Layer 4 of a small transformer language model trained on English Wikipedia (10 layers, counted from 0, width 96). Numbers have three digits each and are written without spaces.
In attention head 1, each number of a token's query is one row of weights dot the token's vector x plus its bias. The head spreads its attention over the tokens so far by the softmax of query dot key.

Query weights of the head. A number n stands for (n - 500) times 0.00067.
q0 (bias 0.362): 488695659623483501497540533351769386629648406575437364344616508469470533585584239512610394429379897500463716499342519586550486642561277473520390538474183407487547606412642508538410541618455417600367555405471384555478612483468363366602534541407444533612483374573720643444608492506352580472
q1 (bias 0.623): 411597407525528443676609554490480700526447444488407552512519558401640479466325681573412507412688325481607531520439472556445583548401671653542539452555756466513562450640426430338539427427432305321544367581498510473357474423233513405477463311602394655502609559576341470493571592509491418452
q2 (bias -0.357): 564463573598457495535364472511521394567499354632547476674450377431532546556521571485550432611604452525524384582486509406511730466544455511587603362572409535376534547356482397496630432412487407534366600494533474576516403613423453386391691470297548519563501511510555666384514589486479415565
q3 (bias -0.207): 469588576535520531657496694455601318470567633301567333479492629456548451379500547589533605409625546507395498642570346373629649655495395477448638551411613519569347422460411683493575395348428456679445511475375549278483295384529460592541274554345249487445534472355548678570469642426590718604
q4 (bias 0.193): 506413619483507472398562569634444486371378586494450518447593447529470640584581518470490622481598368520497512439551462597572452549471513445523440476629479575648508473542576410455379616541635505496424643476528484491526580285515525404587502403601419416275445403551334507484499475345487506518
q5 (bias 0.337): 558750645573369443631335467823561437401429415441544492593434344330425654623650184444716534607527720751461367553463522215677745614510363429546764458823415475200533635094425660842631303112635496584167700484425541587521027665395223485620436442307386451615530478412654751146492759554462456640
q6 (bias -0.997): 495367505568675408223636546499513389473564546317670475525278437727550435545604959476352726776575442265447582352367674639419295471668664447278391452336291343856334523730428449546334569621173485733701404323503389315654711366429688574496879720099677323288503600616359321753618370455562269465
q7 (bias -1.136): 387483410468603463316683536460346520346535628273520664534371578598524295694671815477212716670446552337424581471588577501494382690415790205203433802257388433833317532762239697601356451495403507696682338308448444177788703148639481672540558608447543397341381537331486463483385550429767365505
q8 (bias -0.158): 449629521548481543456477362709523415411648315432523397492414510514650328457539459294670509519497521690543221400528495391543684653582259389784521479670507435613427716464408420579678561353619605622372678506466499608386481485561494693292536477315362502710581481379497457496660360398462501408
q9 (bias 0.281): 571533416438645677571596498838414339592465488281530427524554470410450602148530551571492394528777467451227498499692474417501319576684641532183543288541502342796175439562513606545394465610358504676471616537397410571504505603449657552421540447708525654549321595486473296454536412539405608446
q10 (bias -0.278): 703407392652630383558488438630387571565408244664524343421486544382600565578481666381421438510669657479425368610526484448376664430541659540649558578408207493668538330695209599476495466667599438495440724463727559364539577464458571710767679355533476325281614244540641402435358247235384294585
q11 (bias -0.070): 617461387394336782326669435610388742540413547411405706600403283537316554370289454649212372580637390390602543672655308567342603647397543474169778652650552661524509509294489391634565538405410491474611475461479599362432464445448501604439510555686422493728336538480445336664657417682551578513
q12 (bias -0.193): 521449546731463388601581583364297636455456554442521481550343538393366368522665690395547599329438549472531445363533480532636419520608331415367344535871251707402628508469337488582430497360443595556345783464510382626719253393611681702539665632458534337669428560487507488239529225429474536704
q13 (bias 0.315): 252629439641620480524582347329559537564682632511410514449580465438572421287372502593387243446393498678400688662459631486311728478613310843467353342414548465487635261406420537511547726580345554634575520493315458457450544490393795378506355623568523439475460645473543528483533633420518567394
q14 (bias -0.291): 669538584503741565356572620544416602559684579446432744531405405308661542519446612510621494515532474456539511382384568519522573406749519347531236522758534405490300557669335582512598407595402571648660348552420551377404685417433336449691255247563529371414494552678380219812440357347451323509
q15 (bias -0.041): 335580737693589492537660682308311538385541727181492492568536137517465465369366288474580352439580522462438344587619555534274459494583618363481529561658380475725570656379540433235568414397597406392511350410740641716360602525395294536545507658476468455667578542569430673600305453479663581667
q16 (bias 0.079): 444552610551426238594412633676352450749611459585364325509562606571695493516347257559633394352726617225568448370620461418370560445655464424447423402453542732356459556356575659487630567323358257684549520410519611603467514376610453423516545608554612156585633710390511456565551549647450392388
q17 (bias 0.196): 619522461787610481427486539305492547597331670363493530389613709439707537617341738237492563486610315597399528491445445348510567528394545556636446455361399650418669591527695454701472440533239405526577192523621476572523317643579559572362487595481563588241421360336396561437536580364546416441
q18 (bias 0.068): 520542508697433350540581442655469399262494425643601363461546529435618591148574650541512526521677427587655530263452571522379609190437318313472599553708784419250762428486299644545475420272460385424389549417345529627518616483643619342618513585482656640602582495618549766499373478363328383426
q19 (bias 0.072): 413354671643514552417423614553688724395466448337439668571601607441514507337937428705708536648466657525380440426439529369370543757509450659462586526356316396519314586442323412397697776289595270498420589473559545427357438605587314402650563578326538508428507331463719527467489384503391598437
q20 (bias 0.157): 411438543587308621787322525483345532617574537607597510576431472354352465235503512337393455291625087665535443310608748612313534581511655513533566536371528602579641675516656696385556616326475465392385694607395484353602427677310413691282303355255375571235648630669549663480490499747504576417
q21 (bias 0.143): 408316568544468473576376513499392213446359576391495787416382395649371560343534740514593326402619443627449496604622483434492483422585536669511674472740417656339495471701524569496590550430652392471667470475419334438644488240402481312398548520621312509450429464503448596650581589489551569531
q22 (bias 0.053): 396570341523563292454614427429553721247528470536565568514525712601640300376404633410377624447705362090533416341473537618283261450716525487359491498520521645454349440530514611222532714763446444315442462582361402577242626507461622619519810424506435460442765470481288442552534648693813447360
q23 (bias 0.020): 269445483588592636493512760659372331397550636470672332338400436622429349554496347592529510490467665280564646470568479345556397449605694461347272352348685401411576442571505484699540513640436403511542792520559417651809576491420608687528379536571496327586481195466431348705571204558488490209
q24 (bias 0.180): 528498638472619748603573589556583622530646655471671494626625390510300455582293512625454453490532478518624535149391548492613479313297634288312593640418481308390601581611479635732629428533484294530606307620677364389566694581782591540381650562375472320397610587276553320520306286277262331530
q25 (bias -0.026): 390598500480390321500541484420768333561545660361469685609404326652531463704446432568513504849314512522490596293335562518391473650564534275524608672590294448327382529569468503257674582332420368585449606495467496639731487697308624616338592590597355431654479619488437690540409343437454359414
q26 (bias -0.081): 473786311666648548508629237788459526619488363763495616417389550662707297579582549541603456404381289374566377676427602613450479552478425584398394457483442559528495490681481365503475535455686199523461572542584453281358641685424419436538469482549700505604184502447519583304478507562473311516
q27 (bias 0.073): 639289353432785600524491364360509647539354648494552442670645448425443536265497404502440444707537448431678539487634538449552379354391488420504341575265371419291265437679494533666507341362494601606632622817452422596486446387447592442501715462315736546644499393528520668419623669646379506636
q28 (bias -0.018): 284584573447699391387485581539559471644504632370679725471394417455364695405546460393266780502525624336531540561518550466532483477606334349523498297544501536548747433448448641344463467305484551507449590483519573218505571351328411633378587433496632551533487829580596457148678501798367509569
q29 (bias -0.011): 505407466327536483663446400596466498567686607629553336856257667455320348386686647549635727402459674244496676810520471316490392501502433526488295758558572302420526505484535602480479555418547288487513213434449504739319508462534703446453392451400593549661476647460434592557508308470564312281
q30 (bias -0.084): 634463760552454568549565542380323404508309425324365561690444455474283437403475479389376335286442390742439580478414496606544575649382560543545421434467545456383768470448213670345576299407396602779411383674513500397620567711560651521716458393516613514647597464477437439610602756735563319288
q31 (bias -0.130): 536632416678439772462467536263248494534412436659199552566426749473457582402370431426480540341364512567734595612453472581432626592584377249649316616543541588581510490494685386457543624394408504641367409430412424491656782403700677346494734606592396656564578223376583651305545433527239500470

Each question shows a short text with each token's key, already scaled and adjusted for position as the last token sees it. A number n stands for (n - 500) times 0.0062.

Then comes the last token's vector x. A number n stands for (n - 500) times 0.012.

0 " of": 503543369174485510415392511531564467505487496487531486519598455504476498523539471521513567464437
1 " him": 499570366172515526441392511500523468482487464525550508521521490491482512498520462512523525483473
2 " along": 508611355163528574414425510517520448487493491516547495592547517500520514479516453492488553470473
3 " with": 511563337153524560409411544511512466473535480518558532531577488527485504476545438501526573476505
4 " R": 457549396195491506381421523500519469528465500520504501489535513499485500485562490471513544490469
5 "ome": 470555344130465554404427553513519472531429485517582488492554472534443518525538538492526542507496
6 "o": 487528409165499536405430539509503523562452442493554518483537504523491481511532494464514554503481
7 " &": 519534398152508563414417572504528485512477491505543503524569463486519493515541495473499531451473
8 " J": 506523412191501530415415527503544475542458524504524529479486506524450483545544524425508509464445
x: 551569560493464642605516560639493555627512447552537595518581476429529549242355441472523600596537521506427516493432217490536285602605355397655522401426352632561401485523532392419555517415483471593440672782588491500269450751534485524614690383432572487521371670512341429370485435515583421459
Which token does the last token look at most, and with what share of its attention? 7 " &", with about 20%

0 "5": 499535416179461571399453535520546477527506502496520503456486490481522503511533512484476516488490
1 " years": 560600337150545565397418528508525444509499519534534512522534536497479497533550470564502531508506
2 " of": 494552353195501521412413526511546451485478491495546480533580498495478474518529476521498557457439
3 " age": 432640280075530611346478562561535477536478465561554522515564527537503494505489445505442492522493
4 " or": 478550370200514527398424528489476441439492522515542506600539500522475522535547483484485526474510
5 " old": 488560368182445581382439538517542431478475546521522517524541510504464528557497527527473537498491
6 "er.": 507520353146487536390405542555529453512481468537555504569505507553541524500490447548493571459501
7 " The": 522560361158486569328437524517482487479491463496533514522504487490420476524497463498536545480509
8 " med": 550566353117562618360451531523542441492465451512484510549566485514434531487554468527478496492498
x: 508315593591440522530486333576511626642363523362565456393596492529308563410433515501622286472764558508339127700490627258612427400586445516575647535672468314376547182603452472582594523356423686558530545566495564503457549399510609469616625473460623475542648599441615320556492371521610416383
Which token does the last token look at most, and with what share of its attention? 3 " age", with about 40%

0 "o": 473519423181494507435400512526522505556475442478545526496525503504513494529562480485520557499443
1 " |": 502543357108485520352421497568512471484558503485507546514489461505562553529494532496471537480453
2 " P": 504572347096499541347457537483504465525441438522525527473515492525502490502541506458508508467447
3 "R": 504555385158517533383430535466508517532430457538553530499509525509521506519550499442491499486478
4 "L": 512542422197531508411426542464488540520440445514576505431487506529515512527540529415467470470487
5 " |": 490544347088495555327451522558495469478543499490531557525460471514545547516483542478467519480477
6 " N": 520518369116460556328458558518513501513453508496534528478486511514494493504539531467479506516444
7 "an": 551542405166494525404444561522556479497470515457516506509507482515408479529517526462516548496457
8 "ang": 523504393178529584402450496501580485522461499480525529469513472544476480539495504482502572506424
x: 481427666520330433577571662752538637798351627555561491594590366573454607390509519651724554332523395290311451574454456388604469470566438594565479537411437612390329631624340447497630494400491556425289584379563441199393401576427490519661678398611630418518343617636426442429601533524459379572
To which token does the last token give the most attention? 8 "ang"

0 "urg": 555554415184477533440397492515508498539458522521527511486552536512474472547535498490534532491475
1 "on": 565560395216510541418418528505532452537460465476573501512520484466456480528541530483519519511494
2 " |": 501551345108501532344435510554508454473558499487522541528480477507548549515483541491453540471482
3 " 26": 465561353077550582324490556498520481496522514526510529509490492510455504521514492466488515475525
4 "–2": 440537376120483559369458553527487493498467480519487514541521484474506503515531480551469548476525
5 "4": 463517405151491593365501521471501470495487501508512519494479494518538449498499531482458505486503
6 " |": 498546350113498555335456514542486443463545495505538541542479483518547541519480540483469526478467
7 " N": 542520369127496558331463552514500482498462505505535514487504518520495501497531539466470515513446
8 "an": 523544402184537537406447567527554478491464512458521493516509493519409482521513529455513552496465
x: 499294711493254699639464458718551642891286617497594391344536578522444546408583474636713536302567475482329442496655456428572377477428447579551395640602421475465368597673409469432597570450471642552344705456427539390285382564545459531454685351536559409409407531633419492492437527387525425516
Which two tokens does the last token look at most, in order? 8 "an", 0 "urg"

0 "\n": 499516324078499512317399476560534497479477506485491493457543495523505542538520472546500543492461
1 "|": 496523344089500543302433515535494510472514520488532505506484471503534504527500492521492525479472
2 " 200": 485555393099530558323479538506470538484494497513486518506487486498521464541508463538418538484465
3 "1": 511563373150520554350480522450490510487485445497501512547454524508529466518501495513489537498487
4 " |": 505574356090493527347455501499487451460516466479528524557462476512543513521498529518480536475474
5 " C": 502567342053488589332472528513494494529457478511542538465518518518498491506535483475507514507487
6 "her": 519547377166476597373451542493495520478451441536500498455540509508441513502540467463528517485479
7 "b": 521497441219480559450409513512517516535407477520507491463533483520503471530516491453547530518446
8 "our": 505503414162510542379430507490524510500482499474521494466531493484467502545504532510514543515489
x: 559520587334303497568485664544453573717373597709548511387546436632350520442619516579836397476536342373421197423441388374579605451651502485731495528515639445390408339606551220360441553328325454487348517315617489466499630671482656636406702342543534621418447519528492566549460440524494445644
To which token does the last token give the most attention? 0 "\n"

0 "e": 500527429188483534458407519503518487532454449502524503454525495476519454536546534511533549442442
1 "f": 503528439223512509421429531511529491553494457517517494528498452524497494508531504475517548496451
2 ".": 498534355142511541439413545573534462519493481504529505570512504556520470493511481540499544468448
3 " Th": 477560385215512521342454558514538502542498511483532479548499495511475515505520520466536574485467
4 "us": 489582384157479556432445532474475510487446504507565521531528478530479421509516506460519516455451
5 ",": 483550378116457664413466508488534464468517536490501535554470510513575434489499516496521527519462
6 " the": 515551396119490550429403531545518475482462514494536503515523504495457459567529470503525557465453
7 " m": 491543387165506564421429529537537492457451506534557507523493509508488505513512494512483496466427
8 "atch": 505551406183521499413412498498488513484478486496563508499498521522468512519512485520524559464514
x: 411421505453385454572413486686518480670426674527606431476486430540498574439368419427571465552654439535524547621601307319496590279655390503527559506397412635470389528500663381593650573443306366242740618278579533482415666524479705624490581487394584505480439532711450537520721432513340506506
To which token does the last token give the most attention? 8 "atch"

0 "ason": 501558385180500499364433517569508511526490457505541482491543497528504510490558487496522514506510
1 " |": 507538348113480508331431499554487473491550489490509568516493471525541538517496526497461517497470
2 " Gr": 516565320087512564317457550500492493535466485539515534485514528511471515486538472478492531498459
3 "and": 462529393163522562392432529504570520536452477472530507491525517515455471537520530470472530533510
4 " F": 469549367127476546350469551492504500553451459529533510480485491520503491474513485504522498494461
5 "inal": 515554358163478541356437556491520522544469469530531503503553468519476489497534463534502534487527
6 " In": 500549353141489574362449517488531502545486438480554482496530489476510473490519475517506500476473
7 "form": 511560358173516519380402558479513487499504449552568496510555524528474465564541519511473544515525
8 "ation": 511533409177529530414400509441519505503464498530552514466500515499470452561533503523502511480520
x: 634318531456461388582542417609639472618356664550471433391499496594517668384343344526575366534401511411377398466430103470452673409724394603625411493522586626336461488680534494407554608443396583408343597367604487494419501433529606480384578494505600387529459481579517729596712580534362499721
Which two tokens does the last token look at most, in order? 7 "form", 5 "inal"

0 "her": 540570392193473549406428492510499487483509453526498505456563518487482504508545469512529546517488
1 "b": 519527433185489545441411501525507499530440486515517473488547480507522469533518500462550536524453
2 "our": 497534414161517540395431507502527479500499508476516486485544487472467493530508538506517545511492
3 "g": 470510452231539525394446497505479488522479515549516499492495505534461458548515476478552509539432
4 " |": 509547372125506528352433495549495467465561496488519542516472470507564551516482539485467534471464
5 " |": 492541351099500539338435506559504466474557496484514551518475471511550549517480535491461532478473
6 " |": 497535341088485547327436510565507468478555496483511555519478473514541547517480532495459531483477
7 "\n": 521496329108501541320391474564523491508495478484489523435543506540483545520498447523495522501475
8 "19": 506535370150528562299487538495480505485481500509535494579492497531509507522507507490470555491545
x: 634401642359298718630463538617595423406668371412582377572762584440482468634365425474604487447451386609476304593418393385408559508463488507473722475646482490509570380559619512559509616291414360349603654510381479471432508668588475560572456485603647512283716521478354437431381464511512376529
To which token does the last token give the most attention? 7 "\n"

0 "ru": 515537411193506543414414512512539464593473490503533501489539498480519510502527485513500566489453
1 "it": 505494420223507513429411510510526488546440481493532464512543453512467484545579479504497578464482
2 "ful": 511547391178512507423401502521552448534515473485524465509533493500490510541560475527556568480485
3 "ly": 498553382210528517427409493537534484500503496483553501540542516478469500581560498496525565489489
4 " m": 512557396184509543415429523544523501466467519543559497520498484499507504510524498508481509476421
5 "aking": 497581375144448547447408534516545479498485466496569515515558506500499523550536476556532541461520
6 " con": 516553394216474575393439514519514523468496518518498480526538486501449472463537489482519521503500
7 " after": 526537382179495564405421550558515475494539509479560476550546525520497525451536477491539517525530
8 " con": 510545381198528588379444523515513508469501510525505485531554495509452468456538493477504530499502
x: 626399637588416501712474355416619567472473525548479490534575581513551675438387402459722408579669454471397520608519386363625302506668512482460504457718479476403708466482496498539373614485335353576578589491455533381461671583424426399424649487495510421475352570610513473568318416629399414382
Which token does the last token look at most, and with what share of its attention? 3 "ly", with about 20%

0 " in": 514560351147489531408410522530534449545492503512579483527607461516508515492544477523498571453483
1 " the": 518560375120506489400395512557521461491459513495547490514575475515479493565544458517511569461458
2 " R": 508542394185545488390423529491505466525448491511513500481540519510491516501567485467517522480472
3 "ug": 486491422173502497410416537507517508526435539498506458521550469541488494521516460447513510485454
4 "by": 501555402206509534430414522500545490531436448488587478488531492473474494547521532454523474462496
5 " League": 499551378138495542383419535500506516509436470507535505454538555528524492483520467510481514461484
6 " W": 506529393158501534371425547501484483525461453505549522460523501514513504531532486476467524501468
7 "eek": 526532374143521577363441529511499500525480494533581515478521491523475498540544484517527531524494
8 ".": 494501356143502527399415557568515463531474465504568501558510506570533494500520482540483534464464
x: 412575608442433508469431425755466608641550744604523435328531637526428520429424479585631509329484386480491439661450351573466326375654468549335423371433480516266633462408660358659574618476420720421443592552530455546493426698483571614495579410690519458572317496566370317410545473656601448314
To which token does the last token give the most attention? 8 "."

0 " de": 507541392197505534415413534528536488514442503510516449502581467494506482481544475476517533432449
1 "ce": 487570396212495496401435543495502476484453477533553471488549466526492510513546473448470570444493
2 "ives": 497557386184531546452396541506529436518455480504533534462537455506490476499538477533519548449507
3 " R": 468531424218533497385421522494512487529463503514510494483521505496503517492568485458525533488479
4 "am": 488512446209490515433415525519534519545426524483519489499495489511496508553527514457524533484476
5 "u": 499487467217504526426434496498520504532449508471541497487489500519500472534497513492502566507426
6 ",": 520508408137466646428456513487537465483493541484522516521486481514597457487520506491520527494465
7 " and": 521475395171492551438389552529527472478505559467551491563538463496497485526534484484517551477482
8 " the": 506537393122517541410397531551511470483460510491545506506529489500459469575528461504520556458468
x: 412577609513497494621435544701502385698480702596453430510542498477404508375521361478774439456516583471426443477512321532599446427558405408608582483638397572394702425515642470532409587348457461560424560537560421505187500716631373540594406429456609436570601467460567496466494496650252454394
Which token does the last token look at most, and with what share of its attention? 8 " the", with about 50%

0 "–1": 523524424207459513379446504535496481517498476541479459544543471500534521494558496502516547471493
1 "4": 519541413167484572378489530480505461509485506503506501477493497500549462501508525467459534468507
2 " |": 508557347113493519334448504549487453469544494503524538531494480526554558529484532486470531479461
3 " King": 464599299130541569360466551504529467510480457517512505497561549480452508464540495485554543492490
4 "ar": 439524415205445531430424556469521488545490530523538459521543495487451482534512492497543569488506
5 "oy": 523547360146484586383450498487576504511462455507542535463548524497512463505514490492493541485490
6 " |": 504540348105498558342446508544503446470545493490529542529483494520550550513482540498464548483469
7 " |": 511532332085498564328449512553507449473544492487524548532481495526537547513477534501459543489474
8 " |": 516522322075511567317449516560508453477542490484520553533482496530525544511474530503457540495479
x: 526436565396482572623471380518497673706378622440693588547662493432334507542534430610619485419408434544340397567472429498572443172478411567488550493466578533418597401492672538536534487525534646368407674601557402465400417801513523593554460389807541437481389383486638519447443243487337504376
To which token does the last token give the most attention? 8 " |"

0 " King": 541579355190470535397424527509551467529493470516532506485574512474475519473559504494552550490504
1 "ar": 546528429221566519444418560469523488551501528518536464523539481477459484533517498499540569478505
2 "oy": 468559390174511565419441499488582495512470467503546533462542514491528464499524497493497549478488
3 " |": 496550346106498544347442506551512451471555494488525544522480489508554549512480541501461547478471
4 " 26": 439551344063495591311493555504526490501509508528500530504491494515450497517508479476487509485520
5 "–2": 478534364105436567356464554531487494498469477526478516543521492473501500516527472558469548482525
6 "4": 487509403147463593356505514468499474493487499513504517493475498519537446503497526489452502491501
7 " |": 502542346109498560328459511541482444462545490506535540544479489522545540521479536492470527484464
8 " W": 506521338083517580319450569519506480528463453519539534481522508506484489532507482484466527513460
x: 568576626497445588607366514594442500552509473391533542514702183465387606332525497492656553457386540465340408681723337578525453505514432398601552456514563504499416317629640409516646560265567467446376488769577384521358361721582642512479613439491554515537535445494410339453491377599577366516
Which token does the last token look at most, and with what share of its attention? 8 " W", with about 60%

0 "–1": 523524424207459513379446504535496481517498476541479459544543471500534521494558496502516547471493
1 "4": 519541413167484572378489530480505461509485506503506501477493497500549462501508525467459534468507
2 " |": 508557347113493519334448504549487453469544494503524538531494480526554558529484532486470531479461
3 " C": 491575350064502572329476532526498487533449491524543525458528521522504514506531487457510521512479
4 "her": 474565370159492588370457546499495521474452441539502489455543510507447519501535472460525521487482
5 "b": 476506445227495560450414517519515521532407480526507482462532485521513475525514497442549534519448
6 "our": 506511422177490541381432512500523502501486503480525489466537493481473511541504541498516548516492
7 "g": 541500459252490526403451490500473506509472509555519492470493510551459462542506480465553509541430
8 " |": 498532371113490550345441503551496459469548492492530543520473477515562548515481546485471534476463
x: 493463527402442571636455397548552681737344537468625561503639423462362490546538400589583432421410475554352404475415402568552473228522392558527517552415568580410606400487660491456563503546522624346548662653553388452376513806494503611571468411846549462516445383471627533460429267497333493391
To which token does the last token give the most attention? 2 " |"

0 " r": 489508423215463528385406490525508492498483514540534489488573462492512516524554501485495531502498
1 "out": 543515386190499522377425542533499488498466498510539496493570461524478486501499470527492520518486
2 "e,": 526581368106556638407445516489525464495488535512504529502520470527569469495508492521516493495474
3 " am": 521533394186504555385416524527510487454500541525521470542493465547432502479524523430491518452461
4 "ia": 464573371159486562423421546492527482505480511490566532506501539540481473484487465477533532453476
5 "ble": 490598381125458594418446526495497468454476474519559495493519530523501499534514461451540549481473
6 " to": 505513407162493537424409524532558447472485500513564521527543460535485519510544433516476556446467
7 " c": 495533400148519593376440525534530486460478536546538509471544458523500486483527481455471543485480
8 "ute": 523537365164516576423422546484501478498448495525511493505516511487455494511517435499538543466504
x: 516395627510432424571620344646638453548440707458645494458473509458455632470454332413503485648640478540365525536493374321447597435605378513549529446470527630449542404561610373663611648364481516424524494246703364520290488632584524502452652300486510571245513525471377748639628563480383382292
To which token does the last token give the most attention? 6 " to"

0 "s": 513500440187489505459371522510544467548461507516508517484526468514483474553546499516548570482450
1 " comp": 506548386188506558381429573450531508502497475580544495510516475475511478504540481484461498476476
2 "il": 494575412170523536439425480469477503467440516508507495479487454514474489535513471471482540444470
3 "ed": 509547388123511534442404503516495489465496516506526500494501492523492503576552502512495534464477
4 " from": 497536381162507564389423548514503466483526529537546513523547455543520455465541465463495504424481
5 " sc": 514554409157485571372428520495507516482469501541556514513514454510496497505525467443490510463499
6 "or": 507529395126492553418415502480427505509466524515513541450529480502463475540540478487498540496500
7 "es": 512543381128488566433426525461474481470438456515543510488505504508496472527506524532502498450478
8 " published": 496531343088495545376426513500477465490504523523525510503547504525494504529530507557493553463500
x: 603531583417338539381457386564639480534553645458535340457715592598427661273345385467604481588543542490511390506348504317728449450609497471593481451418531635400558398411737476491682501336503585486463559555501565554403588662309628395604545534531461494354620586551403554397458544447326498575
Which token does the last token look at most, and with what share of its attention? 4 " from", with about 20%

0 ",": 523580381113464570404419488528560457509506522485502514518548473518546479518532494529530554510445
1 " they": 514549357141484513422378524525525471506482500521547548502534459487448483487483462525532565500479
2 " stand": 484597353143476540360432512514475492462494503546534544493561509486472534525515483479437545527473
3 " on": 520577365103503575418419526513493455492517514534572504506557468528480499473510456501496531499457
4 " the": 480563383126501514407405524554497475491454500501550511496536485505457474572542446510513543460462
5 " ro": 490581360129487575344466503492470489474505504524548542483535486495456524512546441483456551508478
6 "ad": 514552383192461544408456495505493469494479478496512481494525474548431478517522453532518545488475
7 " as": 545544331102483605407431525499491455473493482510555498534523460517465535467540444525496550464484
8 " a": 510521361123503561370415542516544454444490516529552503495500485476451510527487464523527531455447
x: 411335535513384478620386555713543447674457712551391494642419479415392511298555381366805505616464652527430492511465332474600498350572349594695517453572551474379577424637654465674533481331490401460415443627476447523423513780491313595537503598605541418439427496517415598546534525560359397372
Which token does the last token look at most, and with what share of its attention? 7 " as", with about 40%

0 "ies": 529521386190489522399409506520552472539459495523548510475535472516510474513543468549528553479493
1 ",": 554592380120519613422444512500543451494498534480491521524510485525565458491525499519520537498467
2 " hel": 482569398193563530383401557562500507439478509499497505526547467481418519508507455497468539482505
3 "p": 498562391222509514385442501455482476469508437542558481520500476528483476544529497465488553500455
4 "ing": 474532391208514511421400514466538461466509489512543505530506501519481464524504489523507600476467
5 " ne": 510554415220482540393446551531504504468472492527585461485520487508508467471525521552519540489441
6 "ed": 510552345164485560430413530509528463491500508495521465494546491529484507548548467486486561459506
7 "y": 535538368208498551421421549496510480493475484518545535500498468500451436547491466502509560471509
8 " people": 506547358203518564391435525557542474488486494532519517479564498529459469477514481508515507462491
x: 589395542491548649531376434824563498462538368582399579498580469508568492527473483569694381425636547417497446447459477281584467420553262605504566353551612535512356359475493594544669530342547663478627653509526512504270675568428598510400580434553453412355505615655453405576523567486398367263
Which token does the last token look at most, and with what share of its attention? 2 " hel", with about 50%

0 "7": 489523423185472561395458523519516491531508502496510509466482487519534523508557517456508538482490
1 "0": 511521412173480565386449542512553507520487492494506509480471484499560516532537521492467512494462
2 "8": 527531421171527563408452529514529482545500487493501517452483493500526506515532517482495528483512
3 " |": 508555356116494530350429501552499456464555501497512549524475477515556555520482537488473530467459
4 " 8": 416557362081496598304505527506500478492502494519500511507468519507472506523503490482491510516514
5 "8": 466544362107459606332504555498512485527484479502471543502487500531487455503483507476460506506525
6 ".4": 510510386132449586362477560496518482490473521555527532539483536554512471523528510512487492522467
7 "5": 519500430215451567389477532480508501484497493499494514494443504504498444497496525476459504501480
8 "%": 546496407165556574363440546539528490463472495546529521467524510532516504524536479492512490502508
x: 432410370274619610551419450602594654554360552641439420430715342564582580409537439574668594383594484439510392619573392412527523381550412665562676377721576539355467346595509483456572512376435733247550542418694480442287494551494531600489406331498358448517683604465450474685573430504468401499
To which token does the last token give the most attention? 3 " |"

0 " King": 541579355190470535397424527509551467529493470516532506485574512474475519473559504494552550490504
1 "ar": 546528429221566519444418560469523488551501528518536464523539481477459484533517498499540569478505
2 "oy": 468559390174511565419441499488582495512470467503546533462542514491528464499524497493497549478488
3 " Red": 493576379183510534422424570484554483521448460501524439463543523465503501482545507482532531471483
4 " An": 498571390188501534401440509515531460507481471482571462494469500505459526501546509460553524458442
5 "ts": 490545414176477527435409522503526494531460466500536486474516509512508510532514483489531580450487
6 ";": 539535409152470564379457539540510433486568493475563501536489518546580487466517520467513569512524
7 " M": 512543367127495546354443547543519485526465491518540508487494488512459506509525521456508502494428
8 "urg": 517538384122569596424415508514522516534430528525532522492512556523458465552516478469541524490465
x: 587406642541381580510559408570479478628498584572499433468651534454610692422447576769797408453472406480364520444541351471560511549598476433537518501504289651399436323695610428467510573284278633559410438411630439408236503505574545684571526211376587429629562792446500578470503405544421419400
To which token does the last token give the most attention? 8 "urg"

0 " |": 488526340108467506332418487575529487504545493482507545509515468520531550537500521509480534498456
1 " 32": 564559322067490555301489547517515537490461515520477533502494504523442485515491479481459511497501
2 "–2": 520542370126554542355465546520479510500458480534482511525533479484497506522529472549475541488509
3 "6": 519547394178542562353517522463491492516483473522522485500494490532526478509516539473473520500495
4 " |": 492555348119510537331465511539481453468530488506535543536478481529532542522481537481472521484464
5 " C": 500552362074491582323475531522496492530445489519543527457524519523500511510532487456510520514480
6 "her": 515540382167477593365456547499494526476447442538502486451543505508449520508538473460527518488480
7 "b": 512491455235476548448409516517516523534404478522507481458533478521513477532518497442548530517447
8 "our": 508498436194510528379426511498522504502483504476523488462538488485472515547505539502514548518492
x: 519508574331324494560482649517466567710401615729526525337560408643324513442631510575830424508574318384410226411430363401545624459628495513701465558473634404366401331632535225334456550365345433496386496329615489465522635651510678610418686313561557594416491499545465552573465441520516475634
To which token does the last token give the most attention? 0 " |"

0 " house": 532577364215483558413436530535534450505463491549527496492592530472513498487530472532502495491498
1 "h": 534551404219494541408449515547528474483468514501506467458544496508455518545486499455480537503439
2 "old": 519539404191565533424433510507510481531445495533506478515530512496482508541540493474512534493498
3 "s,": 469556385118548647388459523488525472478483541510495515512532473557548477502497501470528519488479
4 " and": 468496393186510564428401551536515462470496563476535479561569464512486491523524489484520546483486
5 " 6": 479546427147429596360483546499486448492517523531499520473501467486488515506524478477485535511515
6 "2": 494499423189462583418445546491519495509479509504480537495483498507530470532504511473466542491494
7 "1": 516513400190459592417455534477516486501491465505502516488477516515532479502494485468497526499486
8 " f": 501533381210532590375468558522535481481464501554573460534534476521481503480482488469492523489477
x: 500151664471468541587561585562547436581468620412580511608634300347555697399492452612487589461590581499326481669434583565420486519651260569703392353672440551464562227497564558537518493275436551566580503603471586497438529604511483454385593503491598583525448355438457242526530403613542465499
Which token does the last token look at most, and with what share of its attention? 4 " and", with about 50%

0 "ad": 538534400207455527420434482496545464538495486488527457493537479526458472535529481503540561503469
1 " and": 541525372173507555446386533512513455457511552466549482571555480504491492537526480503510550482497
2 ",": 518578380126557608416439494502537440480510527489513520520525489524575469499524497522521540505466
3 " en": 472565347156505614373439528508557497463461531540522463536528484471463474484507504503479512478431
4 " r": 475545406197499556390426506480516469458486529532517493511550519481515504503533485477467570482477
5 "out": 475519377184454531373430543512506488475463509499543497511564487529461483505485468534479536515488
6 "e,": 541534364114440672418453516475531445478493532512516527516506496519587462489503493526520506493487
7 " am": 488519399194488568392419520522508482452499538529522466546500482544440500480527521433494524452455
8 "ia": 512546368156539594418425549487525480503483513493567533508503546540483471484484464478531531456477
x: 558305631493349585415657394756559674586343617584658451452495647396574542386392453688716557581412459365339535489492441461550515415637500565645511490578472640328322590596568353653502495255431465457716494432562423325361494608497440551333616396532466341532474670555381679480523558577424496322
Which two tokens does the last token look at most, in order? 1 " and", 8 "ia"